Layer 4 of a small transformer language model trained on English Wikipedia (15 layers, counted from 0, width 128).
Take only the direct path to the model's output, skipping the later layers: a vector added to the residual stream pushes a token's score in proportion to its dot product with that token's output vector.

Output vectors of the tokens that the questions are about. A number n stands for (n - 128) times 0.0079.
" app": 112, 141, 114, 140, 122, 149, 148, 139, 122, 138, 169, 89, 140, 148, 144, 143, 74, 149, 125, 127, 78, 137, 131, 127, 118, 167, 153, 134, 125, 179, 147, 129, 108, 104, 103, 114, 159, 169, 171, 122, 112, 111, 94, 155, 105, 127, 125, 131, 127, 136, 137, 85, 115, 163, 147, 113, 129, 108, 150, 161, 134, 111, 137, 118, 139, 98, 166, 52, 129, 89, 155, 129, 102, 122, 167, 111, 143, 165, 171, 83, 153, 147, 137, 108, 125, 119, 144, 131, 140, 154, 74, 112, 121, 102, 103, 152, 132, 144, 100, 104, 122, 128, 129, 102, 101, 120, 169, 125, 150, 141, 149, 75, 125, 90, 122, 128, 123, 153, 144, 176, 156, 103, 90, 101, 128, 132, 99, 143
"ord": 142, 115, 80, 87, 134, 159, 200, 94, 145, 122, 145, 188, 79, 112, 96, 134, 130, 117, 45, 148, 79, 121, 76, 138, 21, 108, 114, 123, 121, 154, 109, 31, 118, 176, 168, 199, 154, 172, 163, 199, 207, 153, 137, 167, 120, 134, 119, 90, 114, 140, 144, 156, 117, 140, 106, 120, 164, 136, 142, 138, 158, 183, 94, 157, 69, 144, 96, 72, 185, 115, 65, 156, 115, 190, 147, 147, 128, 115, 95, 137, 181, 106, 199, 123, 101, 129, 164, 96, 128, 140, 136, 61, 159, 135, 124, 160, 134, 61, 162, 227, 156, 100, 165, 117, 106, 117, 121, 135, 201, 76, 80, 87, 169, 105, 158, 129, 84, 102, 71, 143, 79, 168, 155, 41, 85, 107, 135, 137
"we": 187, 122, 86, 141, 124, 129, 179, 168, 78, 154, 189, 137, 61, 158, 99, 100, 110, 151, 127, 145, 144, 108, 95, 92, 98, 99, 225, 97, 218, 198, 159, 126, 99, 81, 70, 111, 133, 64, 138, 107, 210, 135, 169, 144, 59, 77, 123, 128, 136, 156, 88, 120, 129, 175, 124, 112, 162, 111, 157, 182, 176, 158, 180, 149, 111, 120, 138, 121, 134, 110, 148, 108, 128, 162, 149, 127, 165, 129, 97, 157, 144, 90, 168, 201, 108, 118, 71, 76, 157, 163, 144, 147, 118, 98, 165, 142, 166, 25, 65, 84, 63, 122, 112, 164, 119, 115, 121, 115, 130, 103, 124, 127, 81, 131, 220, 143, 108, 146, 9, 196, 143, 105, 122, 116, 193, 52, 105, 80
"ces": 111, 152, 58, 78, 97, 110, 156, 134, 167, 99, 168, 98, 125, 136, 180, 160, 31, 157, 84, 186, 195, 175, 143, 150, 76, 190, 234, 129, 126, 149, 178, 68, 183, 39, 73, 124, 166, 120, 114, 119, 245, 90, 71, 71, 51, 151, 118, 79, 140, 145, 89, 89, 96, 139, 227, 93, 142, 141, 163, 163, 124, 99, 158, 158, 127, 145, 116, 48, 95, 155, 144, 110, 206, 227, 117, 81, 77, 148, 140, 127, 122, 140, 122, 189, 150, 152, 125, 67, 138, 115, 158, 100, 163, 73, 74, 174, 126, 167, 105, 111, 132, 159, 172, 166, 86, 118, 89, 175, 148, 86, 107, 102, 146, 46, 66, 154, 178, 165, 159, 82, 138, 113, 175, 136, 97, 107, 71, 95
"ck": 65, 150, 68, 120, 134, 77, 182, 124, 106, 160, 187, 70, 93, 145, 198, 101, 96, 99, 155, 130, 172, 140, 69, 105, 50, 151, 201, 139, 141, 71, 141, 121, 135, 108, 49, 193, 85, 76, 144, 114, 205, 109, 172, 96, 163, 102, 120, 123, 125, 119, 109, 148, 169, 169, 182, 97, 179, 128, 169, 228, 116, 222, 147, 130, 93, 58, 86, 114, 96, 147, 91, 178, 140, 204, 133, 56, 91, 127, 139, 130, 133, 154, 139, 189, 135, 159, 99, 174, 88, 138, 106, 37, 109, 117, 158, 160, 114, 122, 128, 131, 156, 138, 118, 150, 169, 123, 84, 173, 160, 93, 144, 108, 185, 79, 149, 140, 106, 161, 122, 134, 87, 86, 151, 119, 150, 93, 69, 71
"s": 147, 93, 137, 104, 118, 143, 71, 132, 148, 155, 91, 136, 147, 111, 200, 103, 104, 137, 164, 125, 111, 127, 110, 109, 157, 142, 120, 106, 124, 95, 117, 131, 83, 125, 173, 85, 166, 109, 63, 71, 225, 115, 74, 150, 148, 105, 133, 169, 137, 165, 119, 49, 78, 198, 95, 144, 132, 144, 135, 127, 135, 126, 137, 139, 136, 99, 127, 118, 135, 111, 152, 127, 118, 83, 125, 159, 144, 137, 129, 166, 121, 120, 140, 136, 124, 134, 91, 139, 146, 61, 140, 78, 155, 178, 169, 113, 54, 186, 89, 135, 170, 245, 99, 109, 136, 166, 89, 72, 141, 184, 151, 196, 116, 138, 153, 127, 151, 129, 144, 88, 96, 138, 100, 124, 106, 136, 110, 120
"istric": 61, 145, 146, 173, 134, 205, 140, 135, 92, 88, 212, 118, 59, 175, 140, 142, 115, 191, 82, 183, 145, 82, 152, 157, 108, 133, 154, 68, 139, 153, 140, 83, 134, 41, 107, 232, 134, 169, 145, 128, 249, 143, 79, 138, 98, 139, 109, 129, 78, 162, 140, 86, 62, 78, 191, 104, 117, 97, 143, 154, 118, 127, 185, 148, 128, 104, 101, 70, 77, 172, 73, 108, 193, 167, 134, 85, 77, 134, 162, 196, 67, 104, 95, 119, 175, 97, 131, 100, 91, 111, 44, 66, 79, 98, 126, 132, 170, 133, 169, 147, 113, 171, 205, 127, 76, 113, 178, 131, 150, 93, 184, 132, 150, 111, 173, 117, 149, 117, 136, 89, 168, 119, 135, 132, 138, 92, 145, 89
"on": 124, 107, 129, 72, 73, 101, 137, 129, 144, 125, 142, 80, 187, 151, 128, 89, 140, 117, 112, 118, 171, 138, 145, 143, 148, 142, 83, 104, 88, 82, 169, 153, 145, 190, 117, 182, 100, 133, 72, 167, 192, 94, 112, 182, 140, 184, 135, 114, 174, 182, 135, 155, 102, 144, 142, 150, 68, 114, 109, 162, 111, 80, 111, 146, 132, 112, 70, 105, 132, 177, 135, 156, 128, 127, 116, 154, 115, 85, 100, 107, 101, 126, 104, 129, 125, 91, 167, 87, 153, 139, 107, 132, 137, 158, 143, 220, 183, 61, 159, 153, 116, 110, 107, 66, 133, 171, 149, 103, 82, 170, 116, 109, 178, 187, 117, 134, 123, 168, 102, 110, 111, 146, 104, 71, 125, 98, 142, 96
";": 147, 125, 153, 91, 111, 125, 135, 160, 134, 114, 107, 154, 150, 142, 103, 131, 165, 146, 133, 110, 76, 136, 102, 160, 123, 152, 152, 97, 101, 93, 110, 142, 95, 128, 158, 81, 166, 120, 187, 114, 116, 90, 135, 81, 149, 108, 124, 145, 147, 166, 56, 133, 145, 142, 173, 88, 149, 110, 93, 83, 110, 138, 171, 124, 130, 141, 107, 87, 122, 143, 114, 129, 128, 96, 124, 99, 110, 129, 113, 146, 137, 133, 121, 129, 189, 115, 150, 152, 167, 132, 63, 114, 172, 138, 138, 165, 200, 127, 123, 145, 133, 109, 127, 132, 148, 132, 144, 122, 120, 51, 119, 141, 135, 125, 154, 151, 147, 116, 143, 136, 104, 159, 81, 156, 130, 108, 93, 136

Each question shows what one neuron of this layer's MLP adds at an activation of 1. A number n stands for (n - 128) times 0.0049.

n328: 131, 145, 123, 132, 160, 120, 65, 134, 139, 154, 102, 130, 163, 125, 115, 76, 110, 134, 136, 146, 127, 140, 138, 98, 104, 100, 147, 97, 114, 95, 97, 71, 198, 113, 151, 120, 116, 126, 97, 118, 155, 161, 163, 108, 120, 124, 122, 149, 132, 167, 148, 163, 109, 133, 104, 122, 120, 169, 119, 120, 157, 126, 77, 114, 112, 148, 139, 135, 70, 119, 179, 146, 114, 159, 149, 103, 131, 150, 76, 132, 129, 90, 132, 128, 172, 190, 126, 170, 123, 174, 118, 130, 108, 127, 98, 132, 121, 117, 133, 162, 121, 114, 156, 134, 131, 162, 152, 130, 69, 126, 105, 144, 136, 122, 170, 130, 122, 114, 88, 119, 99, 164, 83, 84, 115, 119, 187, 155
Pushed down most: " app"

n359: 102, 144, 141, 146, 115, 143, 114, 109, 112, 122, 146, 132, 106, 120, 153, 120, 197, 98, 116, 160, 111, 139, 94, 170, 139, 118, 147, 148, 180, 89, 108, 126, 152, 116, 168, 74, 132, 134, 164, 109, 128, 104, 144, 104, 140, 116, 100, 109, 72, 124, 119, 104, 136, 108, 132, 82, 154, 148, 165, 169, 101, 159, 124, 153, 160, 124, 135, 116, 106, 157, 130, 126, 123, 117, 184, 112, 133, 95, 120, 100, 121, 106, 133, 88, 139, 135, 133, 117, 123, 130, 98, 175, 116, 161, 114, 156, 124, 151, 144, 139, 125, 115, 130, 111, 140, 140, 156, 154, 106, 117, 113, 143, 103, 92, 103, 147, 132, 201, 136, 79, 153, 161, 76, 139, 148, 112, 126, 126
Which three tokens does it push up most, strongest first? ";", "istric", "ck"

n389: 98, 98, 192, 135, 119, 135, 132, 156, 103, 121, 133, 195, 111, 154, 112, 136, 115, 97, 153, 126, 93, 116, 91, 76, 98, 119, 61, 177, 119, 137, 88, 153, 111, 100, 167, 129, 136, 115, 139, 92, 157, 89, 153, 113, 190, 161, 124, 133, 193, 175, 126, 119, 159, 161, 147, 105, 130, 131, 161, 93, 168, 136, 131, 111, 138, 108, 159, 150, 119, 192, 115, 82, 73, 163, 122, 131, 83, 130, 134, 134, 113, 118, 125, 81, 182, 124, 114, 73, 143, 112, 154, 117, 165, 99, 103, 89, 147, 103, 151, 155, 154, 131, 107, 140, 144, 131, 109, 154, 119, 150, 93, 115, 169, 87, 152, 140, 140, 121, 143, 90, 134, 163, 151, 101, 136, 116, 107, 124
Which of these tokens does it push up most? ";"

n202: 112, 138, 155, 124, 149, 81, 105, 148, 164, 141, 149, 178, 162, 144, 153, 144, 123, 196, 121, 121, 124, 153, 107, 145, 126, 130, 92, 152, 116, 102, 104, 167, 95, 111, 115, 116, 138, 154, 149, 109, 136, 133, 142, 127, 110, 128, 123, 119, 130, 164, 84, 132, 39, 158, 118, 121, 168, 143, 169, 160, 152, 117, 122, 151, 150, 107, 115, 157, 101, 92, 149, 136, 115, 137, 134, 123, 143, 135, 117, 153, 157, 124, 79, 91, 151, 116, 163, 113, 93, 113, 135, 121, 128, 105, 80, 85, 134, 133, 168, 129, 148, 115, 123, 72, 134, 97, 53, 145, 113, 106, 107, 144, 120, 159, 127, 124, 122, 157, 114, 129, 145, 137, 142, 158, 90, 136, 156, 123
Pushed down most: "we"

n415: 114, 145, 102, 115, 104, 142, 108, 145, 154, 152, 124, 139, 133, 144, 108, 98, 143, 137, 139, 127, 115, 104, 141, 115, 115, 73, 113, 138, 136, 175, 151, 142, 139, 131, 104, 130, 147, 172, 107, 96, 116, 148, 104, 126, 77, 148, 129, 133, 141, 189, 120, 144, 107, 119, 99, 142, 64, 155, 107, 138, 100, 121, 149, 149, 125, 164, 81, 156, 107, 100, 100, 88, 100, 130, 154, 120, 82, 133, 175, 172, 89, 141, 88, 116, 115, 134, 191, 162, 155, 114, 116, 123, 113, 117, 175, 104, 111, 144, 172, 89, 155, 115, 168, 121, 168, 163, 83, 171, 116, 142, 143, 105, 126, 123, 142, 98, 155, 149, 52, 132, 119, 151, 117, 114, 133, 133, 134, 103
Pushed down most: "ck"

n480: 98, 178, 134, 138, 77, 126, 110, 122, 139, 129, 122, 130, 115, 163, 148, 103, 102, 83, 137, 128, 204, 92, 144, 126, 144, 150, 120, 147, 164, 163, 129, 104, 130, 135, 163, 108, 182, 148, 100, 90, 144, 190, 133, 102, 109, 126, 102, 124, 157, 125, 66, 99, 103, 160, 89, 136, 86, 114, 161, 76, 162, 148, 90, 114, 130, 113, 130, 167, 97, 140, 96, 147, 118, 161, 169, 142, 120, 138, 147, 115, 86, 102, 152, 123, 79, 113, 130, 123, 155, 105, 120, 108, 116, 112, 163, 92, 181, 126, 126, 148, 118, 113, 134, 123, 130, 134, 136, 77, 157, 139, 151, 143, 124, 152, 129, 103, 180, 89, 147, 144, 89, 120, 162, 126, 139, 174, 118, 111
Which three tokens does it push up most, strongest first? "s", "istric", "we"

n66: 137, 150, 134, 141, 146, 105, 142, 124, 98, 143, 131, 119, 99, 165, 126, 147, 134, 118, 162, 122, 67, 60, 130, 170, 110, 160, 140, 157, 145, 126, 114, 88, 126, 141, 188, 102, 114, 158, 136, 154, 175, 128, 152, 123, 123, 95, 99, 152, 119, 102, 112, 110, 132, 106, 130, 138, 133, 130, 137, 138, 110, 135, 151, 124, 110, 93, 128, 150, 181, 156, 43, 145, 125, 121, 72, 146, 110, 137, 118, 160, 188, 117, 118, 149, 131, 116, 157, 93, 175, 94, 103, 129, 120, 112, 90, 147, 164, 96, 185, 130, 173, 162, 106, 105, 112, 134, 152, 152, 105, 152, 109, 136, 108, 168, 112, 114, 115, 118, 138, 171, 155, 90, 125, 64, 95, 111, 145, 123
Which of these tokens does it push up most? "ord"

n471: 156, 117, 101, 164, 141, 128, 126, 130, 122, 126, 114, 146, 148, 126, 94, 68, 175, 126, 112, 175, 92, 137, 95, 128, 114, 111, 118, 129, 137, 131, 95, 139, 97, 154, 116, 110, 185, 100, 142, 155, 126, 162, 94, 135, 151, 71, 122, 107, 114, 132, 141, 131, 130, 173, 133, 105, 145, 180, 170, 118, 171, 48, 134, 93, 131, 177, 153, 119, 166, 93, 186, 139, 130, 113, 130, 96, 117, 175, 96, 108, 147, 150, 176, 116, 137, 76, 152, 91, 174, 112, 176, 129, 126, 109, 122, 117, 156, 124, 125, 146, 155, 122, 109, 135, 96, 157, 122, 103, 90, 121, 119, 178, 140, 144, 90, 116, 102, 112, 163, 116, 127, 118, 193, 101, 113, 130, 131, 116
Which two tokens does it push up most, strongest first? "ord", "s"

n107: 168, 134, 134, 156, 93, 126, 122, 152, 128, 143, 122, 135, 134, 173, 119, 105, 134, 90, 131, 86, 83, 137, 126, 145, 74, 169, 103, 142, 131, 144, 137, 113, 156, 143, 150, 117, 111, 135, 136, 161, 159, 119, 141, 122, 163, 154, 115, 124, 140, 123, 126, 137, 155, 144, 172, 133, 106, 119, 179, 98, 129, 132, 111, 93, 136, 124, 115, 159, 167, 110, 130, 96, 120, 102, 110, 121, 103, 140, 141, 132, 91, 107, 173, 112, 115, 127, 116, 122, 156, 124, 181, 129, 112, 110, 130, 105, 85, 129, 164, 142, 139, 108, 98, 151, 153, 148, 99, 96, 175, 146, 88, 183, 152, 123, 155, 144, 148, 118, 98, 81, 132, 137, 129, 139, 84, 99, 115, 162
Which two tokens does it push up most, strongest first? "ord", "s"

n32: 131, 131, 108, 113, 105, 156, 152, 143, 189, 159, 134, 131, 130, 161, 143, 139, 114, 104, 120, 135, 114, 109, 119, 100, 105, 161, 178, 144, 143, 144, 102, 135, 96, 156, 118, 107, 156, 79, 166, 126, 130, 176, 122, 184, 161, 183, 112, 130, 138, 151, 118, 120, 110, 136, 88, 66, 94, 153, 109, 156, 133, 146, 102, 104, 165, 83, 113, 153, 103, 138, 126, 85, 159, 97, 122, 152, 131, 136, 89, 163, 93, 162, 117, 161, 141, 189, 117, 147, 104, 112, 98, 102, 96, 98, 104, 135, 79, 109, 110, 120, 139, 153, 136, 173, 189, 117, 93, 138, 174, 158, 146, 104, 123, 118, 140, 130, 121, 144, 88, 100, 142, 88, 154, 124, 87, 109, 143, 155
Which two tokens does it push up most, strongest first? "ck", "s"

n79: 152, 132, 122, 134, 153, 122, 215, 143, 118, 102, 131, 111, 155, 167, 128, 138, 104, 142, 117, 134, 105, 150, 150, 143, 147, 111, 139, 108, 142, 124, 137, 162, 89, 96, 107, 116, 102, 106, 152, 149, 124, 123, 113, 84, 123, 137, 184, 135, 154, 146, 137, 102, 98, 116, 102, 187, 131, 130, 154, 101, 122, 115, 156, 122, 115, 104, 145, 82, 150, 156, 158, 115, 135, 136, 107, 173, 101, 99, 130, 72, 107, 118, 97, 167, 149, 90, 156, 146, 144, 111, 126, 119, 184, 105, 171, 168, 120, 111, 125, 109, 113, 116, 91, 127, 91, 110, 86, 109, 125, 160, 109, 134, 136, 136, 124, 123, 101, 104, 211, 85, 83, 111, 187, 129, 163, 147, 102, 122
Which of these tokens does it push up most? "ces"

n53: 108, 102, 134, 158, 144, 44, 127, 123, 168, 163, 74, 132, 152, 96, 175, 133, 110, 126, 116, 132, 94, 170, 128, 164, 123, 141, 194, 132, 148, 134, 95, 128, 94, 129, 118, 165, 108, 166, 153, 165, 70, 143, 132, 155, 92, 89, 104, 178, 178, 145, 142, 145, 93, 127, 171, 156, 136, 154, 78, 95, 121, 103, 132, 115, 139, 117, 111, 131, 156, 94, 114, 132, 131, 157, 143, 83, 124, 139, 113, 121, 96, 117, 132, 132, 141, 123, 161, 134, 123, 129, 138, 130, 140, 126, 71, 162, 151, 121, 166, 110, 178, 59, 133, 70, 123, 139, 78, 178, 78, 78, 134, 148, 107, 148, 134, 93, 57, 149, 123, 131, 124, 133, 128, 114, 170, 183, 163, 73
Pushed down most: "s"

n260: 124, 93, 173, 151, 132, 130, 96, 134, 114, 94, 185, 100, 93, 100, 204, 174, 136, 84, 137, 153, 126, 126, 102, 125, 135, 97, 133, 140, 158, 141, 101, 141, 145, 185, 150, 158, 98, 120, 135, 93, 101, 64, 142, 106, 117, 134, 166, 102, 125, 142, 132, 121, 143, 77, 134, 112, 132, 147, 141, 134, 133, 139, 90, 144, 84, 115, 107, 137, 139, 105, 176, 123, 147, 167, 111, 103, 168, 84, 109, 155, 119, 110, 129, 158, 82, 112, 191, 95, 141, 83, 134, 141, 167, 149, 142, 165, 109, 173, 128, 131, 147, 133, 157, 84, 149, 141, 90, 159, 174, 100, 145, 122, 141, 139, 77, 172, 135, 175, 83, 92, 110, 147, 108, 84, 112, 165, 118, 74
Which of these tokens does it push up most? "ck"

n158: 134, 65, 137, 99, 154, 135, 130, 141, 105, 123, 90, 149, 138, 140, 141, 103, 98, 143, 129, 119, 148, 81, 177, 144, 160, 114, 134, 113, 124, 104, 135, 137, 78, 121, 124, 119, 116, 144, 171, 135, 116, 133, 120, 155, 120, 166, 143, 99, 140, 119, 158, 87, 132, 73, 139, 141, 142, 128, 129, 121, 132, 102, 164, 157, 155, 115, 131, 133, 117, 124, 115, 125, 119, 115, 91, 143, 105, 158, 153, 156, 98, 150, 137, 135, 159, 146, 171, 109, 68, 89, 147, 113, 110, 141, 115, 139, 118, 125, 115, 152, 75, 173, 77, 141, 122, 164, 122, 140, 121, 121, 136, 125, 162, 118, 134, 153, 146, 113, 144, 136, 108, 149, 84, 109, 105, 67, 189, 151
Which of these tokens does it push up most? "istric"

n136: 80, 170, 147, 148, 133, 178, 127, 97, 90, 113, 124, 115, 121, 158, 91, 143, 90, 118, 143, 153, 100, 172, 128, 126, 108, 130, 122, 166, 120, 91, 116, 139, 122, 116, 109, 115, 109, 96, 121, 110, 117, 150, 125, 71, 88, 109, 116, 158, 116, 61, 102, 195, 49, 140, 133, 164, 147, 75, 114, 103, 115, 111, 91, 180, 126, 150, 128, 79, 150, 126, 105, 105, 160, 134, 104, 155, 111, 126, 143, 137, 120, 130, 112, 124, 114, 117, 128, 121, 145, 125, 173, 131, 110, 148, 174, 136, 189, 143, 179, 118, 99, 146, 171, 136, 125, 151, 136, 95, 109, 161, 117, 126, 124, 87, 143, 142, 150, 127, 131, 92, 175, 114, 135, 107, 156, 105, 138, 128
Which of these tokens does it push up most? "istric"